Layer 3 of a small transformer language model trained on English Wikipedia (12 layers, counted from 0, width 64).
In attention head 0, each number of a token's query is one row of weights dot the token's vector x plus its bias. The head spreads its attention over the tokens so far by the softmax of query dot key.

Query weights of the head. A number n stands for (n - 500) times 0.00091.
q0 (bias 0.413): 640 478 484 575 382 430 482 554 481 423 680 832 423 418 486 501 404 396 481 522 668 303 476 563 468 633 489 348 706 343 573 667 702 488 461 527 742 615 432 454 448 568 561 457 628 469 735 649 284 369 617 650 595 552 341 686 331 237 661 594 410 408 782 525
q1 (bias -0.476): 629 537 474 647 507 390 516 595 471 502 544 568 503 379 375 579 684 479 541 613 259 566 279 233 692 313 455 766 409 568 358 455 254 504 669 317 289 679 611 479 395 425 629 404 579 523 572 679 376 589 412 408 637 329 555 597 378 658 639 697 356 396 424 632
q2 (bias 0.087): 358 521 409 394 688 545 262 658 623 559 392 416 505 375 589 545 476 454 703 477 709 541 571 261 526 627 551 449 519 514 470 534 694 362 630 328 508 404 622 734 543 485 492 559 455 563 620 764 395 436 667 392 502 741 607 486 579 713 506 385 402 651 645 411
q3 (bias -0.420): 556 598 550 656 524 355 515 547 590 373 478 485 604 483 634 508 526 507 545 488 137 498 330 143 439 430 625 504 594 549 324 663 491 487 699 396 321 393 416 475 300 348 487 404 474 500 398 539 518 488 561 475 413 529 474 465 551 496 486 657 432 440 490 569
q4 (bias 0.035): 682 454 376 494 611 520 457 253 446 648 650 409 483 392 545 649 687 657 523 363 594 489 693 251 581 431 293 708 571 516 444 471 410 573 634 667 608 585 564 362 573 714 655 471 408 507 458 576 382 523 539 310 619 475 463 605 466 631 453 448 414 474 586 347
q5 (bias 0.350): 263 413 475 755 224 597 526 273 705 637 642 680 582 546 463 381 358 517 376 523 704 719 546 396 477 477 560 593 404 523 565 454 626 534 404 587 595 580 792 577 543 500 477 715 508 456 472 316 395 430 198 652 458 470 436 533 451 460 445 617 361 483 409 609
q6 (bias 0.304): 525 765 345 551 505 398 498 307 737 512 605 281 556 359 558 423 604 694 660 403 691 413 677 435 363 323 715 388 656 357 543 584 250 422 510 501 715 680 615 497 611 536 696 496 430 433 442 675 721 419 816 111 640 547 400 552 363 456 449 512 390 666 538 576
q7 (bias 0.787): 554 540 332 739 754 629 201 219 182 605 531 444 361 395 688 648 364 351 379 412 751 583 492 507 348 511 708 174 724 437 715 380 750 599 400 509 640 193 452 438 739 866 378 687 266 175 603 877 518 435 454 351 517 563 506 531 707 353 772 382 705 593 537 365
q8 (bias 0.362): 197 599 449 584 520 534 399 444 506 366 599 730 346 455 188 673 433 689 334 438 464 642 550 695 385 301 412 744 553 277 514 401 713 478 698 602 598 497 333 647 681 523 660 672 585 564 533 270 414 366 631 590 673 478 523 58 600 422 330 511 343 542 606 463
q9 (bias 0.168): 490 499 327 459 165 659 489 609 509 669 592 655 352 614 815 606 640 423 519 474 454 361 501 341 529 395 627 547 668 553 544 680 276 739 711 404 857 282 534 607 451 554 684 618 593 462 299 393 567 469 353 473 300 646 573 744 639 545 507 607 395 437 430 602
q10 (bias -0.114): 711 445 564 696 328 624 530 650 504 358 415 507 336 371 568 585 554 463 384 554 27 323 582 539 669 517 309 501 508 578 479 400 611 356 200 411 326 678 532 594 832 431 450 485 407 632 709 461 291 433 569 734 538 222 501 669 262 341 392 383 590 441 484 516
q11 (bias -0.147): 634 328 710 714 436 433 464 535 603 422 565 440 713 472 459 475 468 180 453 379 246 440 403 619 537 513 521 503 450 418 224 543 439 463 398 531 383 645 448 505 633 358 505 565 479 764 905 518 599 496 583 363 466 484 860 479 586 584 458 599 590 549 310 368
q12 (bias -0.048): 534 488 354 776 457 585 340 595 469 463 440 479 316 612 611 596 240 339 420 518 525 586 678 543 631 520 418 617 737 594 728 442 600 349 383 570 422 664 599 452 347 407 657 588 731 510 539 208 435 550 736 507 430 543 346 563 541 688 222 614 561 600 551 462
q13 (bias 0.202): 448 563 577 490 485 475 547 444 259 433 772 589 528 429 626 460 440 456 363 649 726 737 515 496 511 452 536 476 667 485 362 608 596 494 383 265 502 505 413 637 518 583 335 718 843 87 566 497 589 519 297 442 485 290 520 534 569 485 383 711 474 482 586 433
q14 (bias -0.150): 263 667 385 369 595 610 531 436 554 602 525 242 638 477 580 602 563 153 407 728 503 316 670 226 473 264 456 534 492 647 519 454 402 291 620 361 607 465 584 544 509 449 482 668 391 455 541 353 298 682 390 488 470 587 428 553 595 491 682 530 463 421 570 618
q15 (bias -0.036): 682 472 517 335 449 507 97 633 678 409 439 365 445 308 549 360 330 570 349 584 631 634 385 624 444 251 751 535 725 431 635 682 312 447 443 361 475 478 392 588 607 359 621 255 420 644 648 575 472 512 575 693 398 780 471 391 379 558 629 496 638 562 720 470
q16 (bias -0.025): 692 445 674 368 433 601 510 413 469 526 459 510 569 600 396 584 700 566 448 350 456 383 290 374 638 400 606 478 540 468 421 570 400 356 505 392 404 622 462 443 643 384 552 691 712 911 617 334 520 539 542 530 564 436 650 657 592 612 517 414 671 211 473 504
q17 (bias -0.017): 319 459 369 554 342 510 223 582 486 466 559 527 367 404 576 565 606 532 626 579 522 436 455 407 595 499 632 633 731 331 406 585 497 511 609 461 511 697 443 558 464 492 524 600 583 564 500 738 383 583 462 625 587 634 597 603 658 524 515 633 427 511 619 454
q18 (bias 0.553): 334 563 413 731 535 523 378 261 287 585 506 681 322 592 610 479 416 419 327 563 525 463 537 460 362 488 576 397 422 510 588 569 771 582 354 633 732 382 329 379 715 645 465 574 396 346 468 484 555 489 458 445 620 502 571 670 603 387 666 449 529 330 487 457
q19 (bias 0.239): 561 506 474 557 679 303 543 366 421 377 341 455 507 604 476 305 413 346 330 578 546 400 530 788 224 530 619 375 441 368 492 625 684 530 287 510 771 471 577 535 637 526 304 600 349 487 590 598 660 401 443 578 638 598 662 536 574 356 627 305 571 632 454 562
q20 (bias -0.531): 587 542 481 177 540 440 584 534 604 462 399 313 698 524 363 413 569 555 464 533 367 447 366 657 576 527 487 604 408 422 356 498 247 487 632 539 180 647 585 339 442 370 570 432 468 666 412 586 427 429 523 559 489 607 440 386 424 529 404 587 281 598 372 471
q21 (bias 0.576): 473 472 208 479 797 603 216 415 144 716 573 435 403 365 576 602 337 542 375 561 445 601 338 479 518 531 592 529 558 365 445 349 725 581 646 651 682 278 251 269 714 458 568 537 465 151 444 618 401 362 606 386 449 432 393 477 730 608 483 430 443 462 623 443
q22 (bias -0.407): 675 593 412 565 641 446 480 500 471 452 551 500 583 550 502 332 544 395 326 638 754 349 556 568 422 496 623 607 559 339 503 668 464 530 465 665 415 629 777 643 511 391 361 702 241 510 357 348 615 382 440 530 392 831 505 399 356 580 497 279 431 625 408 527
q23 (bias -0.287): 611 459 466 611 611 391 463 534 518 416 430 445 622 534 321 299 604 443 538 545 497 517 519 545 382 578 577 350 443 503 524 648 612 488 405 627 556 530 446 489 467 473 361 585 404 602 587 485 556 527 399 603 599 492 489 522 366 302 480 552 488 297 414 691
q24 (bias -0.092): 597 337 738 336 433 337 695 294 470 439 620 554 766 504 454 602 146 413 477 567 425 444 471 504 472 544 552 503 450 389 474 527 390 476 526 709 544 625 556 513 620 441 529 596 387 586 383 621 668 363 712 693 293 418 426 321 488 428 482 454 595 340 461 301
q25 (bias -0.056): 553 654 548 725 643 489 717 338 571 459 615 528 731 352 622 458 793 499 757 491 481 453 519 480 713 419 371 474 590 447 494 561 516 671 419 144 556 492 407 456 606 578 730 522 384 509 725 403 555 354 531 321 397 529 340 584 527 479 375 551 416 610 712 284
q26 (bias -0.028): 522 453 612 380 540 502 602 548 629 373 333 686 516 432 314 240 351 448 466 249 381 566 465 292 430 549 541 560 477 476 576 300 369 327 517 484 544 527 602 673 595 543 302 614 380 558 623 556 344 527 556 467 318 646 373 340 652 390 367 778 326 822 400 792
q27 (bias -0.300): 548 591 520 376 600 453 393 327 304 346 522 352 447 518 494 508 591 518 876 604 725 472 524 452 685 401 421 292 667 644 373 422 691 312 540 286 335 523 249 554 583 503 579 439 688 516 210 486 584 642 400 700 323 736 470 694 728 672 402 627 537 507 581 432
q28 (bias 0.004): 413 479 536 549 356 346 603 360 632 482 690 664 431 497 64 404 197 655 290 249 336 624 466 579 408 579 592 516 425 718 637 440 626 578 532 214 550 342 504 541 504 482 518 592 785 512 666 428 583 342 552 538 279 758 457 372 538 588 586 642 457 330 422 507
q29 (bias -0.204): 788 484 484 365 458 645 599 625 564 604 288 616 560 366 565 510 485 527 392 637 591 553 613 516 600 402 157 573 479 261 369 557 681 541 380 464 625 307 564 489 493 700 489 554 390 564 266 335 644 663 541 357 402 574 358 476 586 203 532 368 556 496 463 629
q30 (bias -0.186): 769 661 462 323 392 454 500 521 286 238 789 611 575 432 425 445 720 568 468 538 409 584 326 469 444 383 714 530 542 477 851 484 320 591 315 659 503 282 609 716 395 500 326 467 575 492 500 264 615 411 690 477 420 334 574 365 567 617 416 535 487 587 453 687
q31 (bias -0.049): 717 481 202 534 373 635 442 463 555 458 507 195 440 720 612 417 464 448 536 707 493 471 732 381 556 393 501 510 779 455 456 393 608 404 453 606 692 541 512 608 490 497 511 508 758 737 456 604 477 421 497 583 447 456 507 520 489 566 648 418 409 372 623 410

Each question shows a short text with each token's key, already scaled and adjusted for position as the last token sees it. A number n stands for (n - 500) times 0.0027.

Then comes the last token's vector x. A number n stands for (n - 500) times 0.0083.

0 "ch": 674 555 647 403 437 617 515 630 466 421 571 361 633 491 489 399 566 515 453 611 398 543 497 289 378 560 562 685 471 403 558 604
1 "il": 541 490 643 468 380 619 444 634 431 480 524 446 639 413 402 511 701 524 412 579 442 659 501 294 341 498 523 633 517 415 616 529
2 "d": 452 517 571 488 483 485 511 616 420 484 664 382 589 451 540 466 497 615 520 651 454 542 553 390 365 487 565 657 342 534 581 615
3 "re": 469 507 628 437 444 623 500 588 542 461 554 461 591 354 463 594 469 556 526 556 381 622 543 237 485 462 609 616 477 425 603 607
4 "n ": 389 360 631 441 405 612 510 598 508 428 576 309 621 529 510 553 502 547 536 579 367 603 439 307 402 558 474 601 467 382 663 573
5 "and ": 464 348 534 414 463 614 453 631 507 458 651 385 560 508 367 588 518 479 509 626 384 571 421 248 373 502 485 534 385 392 561 532
6 "y": 544 357 535 495 428 580 477 676 469 340 671 513 568 472 353 581 521 445 619 696 287 659 439 165 413 520 481 498 412 538 508 507
x: 570 602 477 675 337 550 511 476 538 486 604 255 443 432 512 513 412 610 469 454 557 478 561 513 298 265 313 354 422 472 342 350 497 663 771 576 470 328 356 392 637 482 605 461 585 452 761 390 583 497 667 722 459 368 541 401 499 474 649 317 428 666 313 580
To which token does the last token give the most attention? 6 "y"

0 "'": 423 503 514 493 557 545 461 645 515 441 593 493 451 442 314 626 520 425 492 689 319 631 446 323 395 384 595 516 535 398 525 540
1 "s ": 549 578 595 461 409 664 489 612 467 366 548 375 538 460 342 554 515 648 454 692 363 578 367 298 325 558 446 572 407 382 527 525
2 "wi": 498 555 654 472 476 661 490 620 483 414 600 559 440 353 367 636 362 593 558 704 272 536 408 227 436 516 601 509 486 383 480 451
3 "d": 524 453 621 512 386 530 407 648 448 502 726 491 535 536 525 514 438 631 505 613 432 556 472 286 352 470 599 621 402 557 530 575
4 "ow": 517 402 602 455 430 590 440 631 486 412 644 497 438 442 448 539 511 550 661 440 325 562 435 278 389 495 568 602 424 373 613 461
5 " ": 482 370 628 430 422 621 489 635 522 365 599 358 583 479 490 562 413 500 499 595 395 610 509 349 430 553 517 490 456 416 590 533
6 "di": 550 357 571 422 510 669 497 654 469 452 656 521 659 412 426 502 538 524 660 677 312 502 493 172 358 469 513 511 412 545 482 548
x: 599 589 359 683 439 522 270 531 366 429 496 290 439 235 483 568 522 767 483 508 318 620 444 655 419 272 332 251 311 352 675 375 330 556 609 622 397 418 520 532 474 527 618 578 644 491 473 427 438 602 629 574 538 487 530 532 464 346 478 510 611 580 431 300
To which token does the last token give the most attention? 0 "'"

0 "at ": 463 535 560 533 481 599 425 578 552 363 643 419 547 422 440 526 470 587 443 704 354 695 437 269 446 495 443 512 345 441 586 535
1 "a": 550 507 587 548 445 675 505 643 474 282 590 416 514 391 429 500 661 635 496 708 362 503 379 182 577 437 562 558 464 569 516 599
2 "ud": 465 517 597 484 434 563 426 670 454 390 682 580 543 443 518 516 407 563 491 576 378 540 446 247 489 519 547 511 449 473 508 624
3 "it": 493 466 680 558 426 615 596 602 407 489 604 415 616 421 529 545 520 646 512 572 393 509 432 313 343 469 541 694 425 474 497 554
4 "or": 501 459 684 574 354 510 498 644 352 541 625 411 603 415 471 510 474 634 523 549 368 596 466 252 367 569 519 607 445 443 554 600
5 "i": 536 433 593 597 382 634 657 658 396 502 639 417 549 571 464 513 408 586 575 590 383 504 483 282 366 464 590 613 540 495 573 581
6 "um": 517 423 606 486 472 575 525 606 509 516 634 393 490 487 482 559 527 546 635 463 344 541 416 379 351 517 622 643 536 514 521 544
x: 450 243 413 627 510 301 404 451 535 638 340 539 551 470 578 496 289 585 481 525 901 439 521 478 527 206 515 343 499 359 527 511 543 554 500 704 535 404 724 352 458 667 512 391 506 612 402 491 531 386 510 631 589 482 489 748 609 337 563 418 532 565 344 567
Which token does the last token look at most, and with what share of its attention? 1 "a", with about 40%

0 "the ": 528 588 535 522 453 659 516 605 499 442 584 452 564 486 351 512 487 528 536 700 398 623 388 242 341 543 459 585 460 395 566 576
1 "C": 520 556 580 519 394 645 483 638 370 372 622 464 565 492 310 443 544 585 519 651 391 594 415 189 408 534 524 474 433 498 648 581
2 "l": 503 505 617 551 387 706 606 615 462 378 565 449 635 360 500 422 521 601 579 570 352 561 399 379 370 564 477 548 441 532 537 659
3 "ub": 465 461 674 472 387 693 454 596 495 507 582 321 597 484 531 479 427 576 586 512 386 583 410 279 301 483 434 686 539 465 520 657
4 "'": 508 567 505 444 548 548 449 650 490 462 560 442 464 487 409 644 548 462 517 593 377 628 479 382 426 373 591 521 588 405 560 575
5 "s ": 458 362 557 380 422 671 479 598 486 412 525 360 527 486 364 563 451 505 559 611 367 600 366 275 279 535 469 645 431 377 519 543
6 "t": 486 420 554 434 490 653 499 633 459 360 560 490 558 415 307 499 510 442 649 596 351 613 365 103 437 521 513 651 269 491 598 589
x: 497 514 424 626 494 647 362 598 687 481 679 284 642 544 518 704 613 292 468 425 351 537 592 608 410 445 414 360 548 605 361 331 401 581 415 564 549 301 352 568 595 626 616 749 666 650 623 380 465 500 514 394 485 472 705 487 434 568 619 466 480 799 336 511
Which two tokens does the last token look at most, in order? 2 "l", 6 "t"

0 "s": 579 590 615 429 393 670 538 645 424 390 608 399 517 384 577 576 516 622 453 544 420 470 439 200 370 497 702 584 368 422 632 636
1 "oug": 522 528 631 426 433 572 360 606 497 500 678 473 484 423 530 655 572 581 504 530 365 551 462 262 370 370 590 516 499 416 645 519
2 "h": 527 496 631 555 375 623 633 644 437 426 551 391 573 453 444 626 496 619 507 493 389 552 433 264 405 452 611 628 462 369 626 505
3 "t ": 442 418 660 441 353 631 500 643 474 409 528 367 592 526 450 568 543 624 443 623 418 607 443 323 362 537 562 569 425 426 566 501
4 "to ": 492 398 489 420 443 623 450 633 474 477 578 401 580 500 432 572 588 539 520 663 442 597 403 299 318 468 532 535 418 452 535 556
5 "m": 520 442 635 428 504 635 621 634 363 375 485 342 447 372 373 479 439 550 537 706 359 611 429 269 383 446 585 611 345 549 493 491
6 "ak": 473 401 569 471 466 661 577 670 533 368 576 444 529 423 484 604 487 463 610 522 367 571 411 277 529 535 546 503 501 493 508 636
x: 499 438 449 478 448 401 400 298 570 504 605 414 562 485 446 597 375 436 527 531 465 432 770 425 332 680 451 89 472 424 366 260 499 508 375 579 552 417 369 453 305 658 562 505 524 323 461 459 433 256 537 610 415 371 640 398 496 497 751 585 556 678 479 406
To which token does the last token give the most attention? 6 "ak"

0 "ati": 512 621 608 648 424 709 600 635 463 506 645 479 585 497 477 489 509 469 448 534 389 554 441 363 208 440 563 543 494 547 488 589
1 "v": 514 594 644 502 442 641 589 549 497 520 597 340 533 401 498 463 513 557 589 459 414 535 431 313 196 475 508 628 490 472 555 640
2 "es ": 512 450 620 456 425 671 533 595 469 382 536 308 561 397 495 576 668 642 465 613 399 551 432 379 374 509 474 582 449 420 556 545
3 "in ": 541 409 558 460 480 642 489 560 544 391 632 327 581 438 391 556 542 617 539 695 368 637 388 276 345 514 494 532 383 410 542 552
4 "p": 519 446 540 471 497 553 462 709 472 352 658 459 574 440 290 514 526 571 533 657 349 521 421 213 443 514 533 547 318 542 683 558
5 "le": 585 387 580 435 373 710 577 656 466 414 523 394 632 404 373 455 475 591 596 572 365 541 409 294 403 526 574 635 378 563 535 628
6 "as": 554 456 666 452 425 611 410 706 473 422 698 425 588 374 560 505 534 465 606 481 375 569 439 309 384 413 632 581 441 385 531 635
x: 496 375 345 543 360 420 620 355 528 467 481 451 537 444 815 587 165 606 553 554 480 583 604 306 302 462 564 400 647 492 683 586 455 389 481 564 691 514 673 626 363 598 627 522 321 577 330 490 434 496 676 516 457 520 611 448 504 396 552 408 671 768 540 631
To which token does the last token give the most attention? 5 "le"

0 "er ": 601 641 586 483 377 663 439 577 508 403 583 356 573 460 361 510 496 614 358 697 372 640 430 254 373 546 494 509 403 404 589 508
1 "and ": 502 544 529 479 445 622 451 628 510 458 653 396 552 499 348 585 462 647 487 661 389 565 420 244 374 501 489 534 383 391 559 514
2 "po": 462 474 632 548 385 654 539 659 530 421 518 460 552 378 386 628 593 678 581 614 320 487 423 159 445 479 555 531 396 536 702 545
3 "st": 504 491 676 475 418 635 552 628 403 330 548 434 511 440 485 554 424 646 544 651 331 588 400 303 403 541 560 702 364 423 684 584
4 "gr": 547 454 691 477 426 691 560 650 443 393 555 380 655 477 540 479 431 558 577 590 331 578 419 237 328 556 561 532 431 472 583 583
5 "ad": 641 390 640 432 442 628 409 633 519 494 588 434 610 445 486 503 425 560 610 483 418 598 514 242 344 545 604 686 449 566 592 593
6 "u": 528 377 563 482 402 644 506 547 505 455 539 419 559 431 470 658 515 438 651 506 329 586 427 172 377 488 607 581 496 496 585 525
x: 391 333 404 667 651 591 509 295 402 584 450 346 552 307 326 571 352 404 466 647 736 443 677 692 321 395 644 310 503 552 542 447 531 447 571 376 414 417 775 452 560 502 613 532 670 450 339 523 500 465 462 512 713 450 606 476 488 262 677 414 584 553 440 401
To which token does the last token give the most attention? 4 "gr"

0 "r": 424 557 617 469 439 504 439 601 494 477 628 404 575 451 472 549 503 552 466 531 404 517 489 290 395 535 559 642 454 479 672 584
1 "al ": 567 562 605 480 373 679 434 612 497 419 579 331 554 525 422 495 577 646 464 631 380 592 404 269 357 593 421 608 409 429 556 595
2 "Un": 457 509 609 420 352 691 410 578 512 409 597 484 474 388 287 481 476 668 461 641 347 672 415 188 331 541 531 433 459 435 525 579
3 "iv": 519 433 611 440 494 721 468 574 519 447 643 388 509 370 454 507 475 594 670 549 371 500 421 210 374 430 465 629 486 452 553 622
4 "ers": 433 388 695 419 416 684 424 577 425 411 647 368 550 344 457 502 401 510 539 593 391 648 406 238 307 414 625 528 445 335 616 684
5 "ity ": 480 298 591 417 418 755 519 575 496 367 547 331 551 493 510 521 373 486 590 574 371 546 432 306 323 524 545 536 439 443 545 554
6 "of ": 473 386 405 423 492 630 510 563 537 452 598 320 524 485 434 548 454 382 560 628 427 600 444 285 359 512 504 569 439 417 508 527
x: 538 584 307 534 588 734 461 563 470 530 378 659 324 457 587 487 527 542 375 362 457 596 372 604 424 574 354 437 391 260 406 254 690 582 442 631 605 541 618 359 569 555 634 216 545 549 657 465 460 570 601 495 663 370 592 281 473 250 463 376 553 501 346 607
Which token does the last token look at most, and with what share of its attention? 2 "Un", with about 60%

0 "f": 575 585 627 494 381 623 537 696 398 457 559 332 475 432 493 570 589 546 397 627 394 444 393 287 439 507 554 683 304 465 516 552
1 "ur": 387 583 621 482 393 740 471 663 432 521 552 392 390 495 492 519 539 604 445 544 419 424 394 254 465 609 564 624 385 539 505 510
2 "ther ": 557 507 591 419 367 608 509 607 456 375 483 372 558 468 451 640 570 676 529 583 366 508 429 253 329 500 546 603 472 384 607 483
3 "el": 417 472 555 531 387 651 475 692 511 441 579 513 580 371 191 463 455 574 501 669 401 657 452 245 372 569 535 578 370 455 560 531
4 "em": 488 494 615 522 500 692 515 646 448 589 618 372 572 453 447 522 428 574 497 584 370 561 421 202 251 424 530 643 371 496 535 544
5 "ent ": 459 316 612 440 437 636 496 559 471 427 561 299 601 430 490 569 395 494 575 562 364 584 375 329 339 532 497 555 445 399 568 583
6 "of ": 462 364 424 431 489 604 520 595 527 449 617 321 511 496 404 577 440 411 534 618 425 566 432 333 356 516 505 563 417 419 499 523
x: 515 555 330 513 603 694 504 557 467 488 360 677 373 429 625 502 462 552 385 328 513 626 397 602 395 606 350 465 347 271 386 246 642 602 447 639 548 544 580 306 502 534 616 250 539 535 671 413 476 557 615 491 656 399 612 293 485 190 486 409 514 574 343 606
Which two tokens does the last token look at most, in order? 3 "el", 6 "of "

0 "d": 504 576 590 499 461 533 528 590 424 483 655 399 554 434 572 472 560 538 491 626 399 601 517 305 406 465 559 637 378 484 572 643
1 "ers": 556 484 659 408 413 652 403 571 443 435 620 383 564 362 479 516 636 574 429 579 405 634 417 243 340 394 614 569 463 295 643 689
2 ", ": 559 460 570 443 388 610 470 635 522 439 593 371 572 491 376 621 519 655 492 652 380 600 426 256 383 542 484 519 444 369 559 465
3 "ch": 428 517 659 400 476 632 556 656 490 318 641 444 590 447 315 370 418 617 550 659 301 609 435 216 386 579 535 596 409 417 522 562
4 "os": 468 381 583 407 453 569 353 652 507 410 640 490 674 357 454 546 504 493 623 536 380 581 416 180 389 344 559 531 486 405 559 590
5 "en ": 408 394 602 456 413 584 505 622 474 372 610 351 553 463 441 603 438 488 490 620 395 623 424 331 391 471 488 541 479 325 568 584
6 "from ": 472 418 471 398 484 563 469 606 489 448 626 344 551 485 410 539 446 403 540 681 417 638 390 283 356 463 501 540 439 367 531 508
x: 373 435 502 492 524 735 599 582 362 487 415 702 308 433 627 538 521 686 393 309 410 610 480 532 442 533 352 444 492 348 369 227 593 598 392 612 595 626 659 348 525 584 553 397 554 520 792 445 475 515 681 331 562 313 650 313 440 338 468 332 511 535 413 585
Which token does the last token look at most, and with what share of its attention? 3 "ch", with about 40%

0 "and ": 451 606 524 511 458 623 457 630 510 450 666 402 554 508 342 571 475 586 486 670 384 571 413 244 373 496 480 544 376 394 546 520
1 "w": 425 594 631 497 441 622 554 672 482 329 621 519 485 442 457 533 468 627 589 629 267 519 416 195 414 502 524 451 289 500 536 537
2 "ar": 451 566 656 542 426 645 536 711 384 345 579 488 511 376 379 523 468 603 442 711 321 620 398 192 488 597 571 554 390 549 496 595
3 "m ": 457 446 648 420 430 601 404 587 514 342 510 316 554 513 528 609 548 569 540 544 324 584 462 313 395 500 445 605 410 433 638 553
4 "h": 495 429 596 523 447 716 685 656 436 361 546 440 601 447 357 520 501 566 587 621 328 645 375 253 422 547 570 569 379 376 624 561
5 "os": 478 399 542 426 476 609 488 628 457 450 621 496 619 383 531 509 507 495 630 571 428 555 385 269 360 376 636 578 458 370 533 628
6 "p": 467 388 528 433 460 534 470 662 438 425 663 432 577 431 410 563 485 439 555 575 387 456 446 199 473 489 565 589 421 360 716 572
x: 335 527 413 540 600 662 524 475 586 457 388 541 589 321 529 886 479 395 372 504 558 418 516 412 297 101 327 390 502 576 618 421 415 382 332 675 509 460 567 362 503 500 562 494 486 363 577 466 626 578 528 413 633 699 630 547 590 394 369 509 516 718 533 508
To which token does the last token give the most attention? 1 "w"

0 "our": 566 574 674 447 413 688 423 588 448 411 533 384 449 367 477 522 500 540 403 528 337 565 437 193 351 390 561 541 472 433 420 595
1 "n": 518 549 644 534 468 566 549 601 498 553 645 426 538 382 429 548 519 510 425 591 364 570 499 288 326 456 449 595 450 397 588 570
2 "als": 395 527 648 510 486 663 486 685 500 464 721 393 484 395 529 463 529 571 512 562 404 531 406 263 344 459 637 601 390 422 476 694
3 ". ": 433 459 648 427 364 610 508 681 451 436 609 427 642 377 448 580 448 578 501 603 361 582 460 228 375 532 485 565 419 357 588 456
4 "He ": 468 428 628 413 457 656 484 641 512 485 600 396 631 505 470 481 439 529 470 603 407 656 396 284 302 517 533 485 444 368 633 562
5 "h": 509 396 609 471 479 672 641 660 443 321 577 455 589 407 306 525 541 521 610 647 315 670 401 214 474 524 550 571 385 355 623 509
6 "as ": 380 376 571 377 515 548 460 560 538 454 673 379 566 397 423 580 504 437 570 606 382 606 386 281 393 503 495 556 421 320 546 547
x: 489 450 475 468 533 689 500 525 430 523 433 614 368 441 502 565 399 492 597 290 449 572 296 544 399 712 420 579 502 408 409 313 402 491 377 792 631 402 740 469 519 391 671 364 696 457 459 506 350 443 700 324 483 420 622 432 324 254 481 338 614 623 328 403
To which token does the last token give the most attention? 5 "h"

0 "the ": 528 588 535 522 453 659 516 605 499 442 584 452 564 486 351 512 487 528 536 700 398 623 388 242 341 543 459 585 460 395 566 576
1 "si": 519 620 655 560 417 713 476 687 351 472 642 542 616 463 348 479 537 538 506 656 330 481 400 232 254 464 534 475 411 512 605 516
2 "x": 461 507 679 509 477 699 499 676 484 445 617 340 599 418 481 391 605 615 502 633 407 515 513 250 194 533 646 571 470 557 527 501
3 "-": 584 427 520 468 368 709 565 674 556 381 553 409 504 504 479 554 520 690 594 499 398 457 446 234 393 663 523 653 475 496 590 620
4 "st": 521 443 607 465 426 637 560 623 414 323 545 437 527 452 419 525 459 581 593 630 344 625 421 325 421 550 534 692 340 439 723 595
5 "or": 522 417 646 534 362 550 438 680 367 494 583 435 634 419 426 547 475 569 613 558 304 622 454 196 395 632 550 608 419 430 559 597
6 "y ": 598 397 595 407 378 621 440 621 479 377 513 359 557 522 555 602 424 450 574 534 370 589 454 332 328 520 532 606 490 434 563 544
x: 603 351 383 642 592 559 595 641 481 525 280 624 243 520 718 439 355 722 550 339 698 604 467 425 444 609 588 383 299 344 503 350 684 554 335 533 490 471 578 509 697 427 580 392 533 366 546 602 417 457 721 415 491 388 543 345 528 406 590 388 347 616 587 376
To which token does the last token give the most attention? 5 "or"

0 "The ": 542 609 529 500 427 678 516 583 527 435 582 453 561 493 357 464 510 528 491 711 390 650 386 271 333 566 471 519 448 444 554 570
1 "in": 572 558 665 503 410 715 492 595 503 305 553 507 601 319 397 512 555 653 424 744 351 646 498 112 420 476 559 433 392 505 471 598
2 "a": 377 405 589 524 449 673 498 607 516 317 569 354 493 341 483 541 676 594 568 631 395 510 436 217 581 396 577 582 543 531 575 604
3 "ug": 469 517 572 471 389 565 387 697 336 483 683 380 576 524 419 501 461 567 531 591 469 557 511 321 381 426 510 694 524 509 585 687
4 "ur": 575 498 641 477 400 718 431 623 548 495 592 433 414 512 417 491 493 549 559 493 367 555 414 263 374 569 547 666 486 480 541 521
5 "al ": 503 387 522 440 358 699 410 624 489 420 521 340 551 546 431 493 389 484 592 558 371 605 422 220 334 560 426 686 414 485 550 591
6 "T": 551 402 475 465 443 635 515 644 470 401 534 430 523 500 321 463 462 426 600 563 368 588 344 193 390 497 503 519 351 511 625 530
x: 453 487 428 657 492 556 413 474 483 545 535 479 707 420 471 429 543 351 357 528 552 502 587 470 338 534 352 363 520 596 493 406 341 720 459 527 560 348 269 466 669 541 658 654 689 668 940 479 492 368 553 317 451 468 563 500 640 431 534 400 503 756 613 620
Which token does the last token look at most, and with what share of its attention? 6 "T", with about 30%

0 "the ": 528 588 535 522 453 659 516 605 499 442 584 452 564 486 351 512 487 528 536 700 398 623 388 242 341 543 459 585 460 395 566 576
1 "C": 520 556 580 519 394 645 483 638 370 372 622 464 565 492 310 443 544 585 519 651 391 594 415 189 408 534 524 474 433 498 648 581
2 "l": 503 505 617 551 387 706 606 615 462 378 565 449 635 360 500 422 521 601 579 570 352 561 399 379 370 564 477 548 441 532 537 659
3 "ub": 465 461 674 472 387 693 454 596 495 507 582 321 597 484 531 479 427 576 586 512 386 583 410 279 301 483 434 686 539 465 520 657
4 " ": 395 416 619 422 400 675 451 631 521 329 556 343 564 506 548 556 509 528 501 525 415 583 531 361 405 546 556 536 529 412 590 545
5 "s": 532 365 581 447 451 700 532 712 430 323 668 463 549 437 399 477 502 511 556 605 359 545 399 161 329 500 625 543 289 518 593 641
6 "an": 654 390 500 468 433 670 553 649 447 424 567 458 493 333 459 537 463 392 600 572 365 576 413 242 509 519 608 542 412 467 502 588
x: 409 415 537 457 437 584 284 343 321 453 456 309 547 413 671 491 582 422 519 462 447 658 764 390 308 515 614 410 602 442 299 320 434 453 555 764 421 673 717 499 437 595 701 669 445 351 632 504 358 353 461 581 355 423 610 554 544 492 605 609 310 562 489 444
To which token does the last token give the most attention? 5 "s"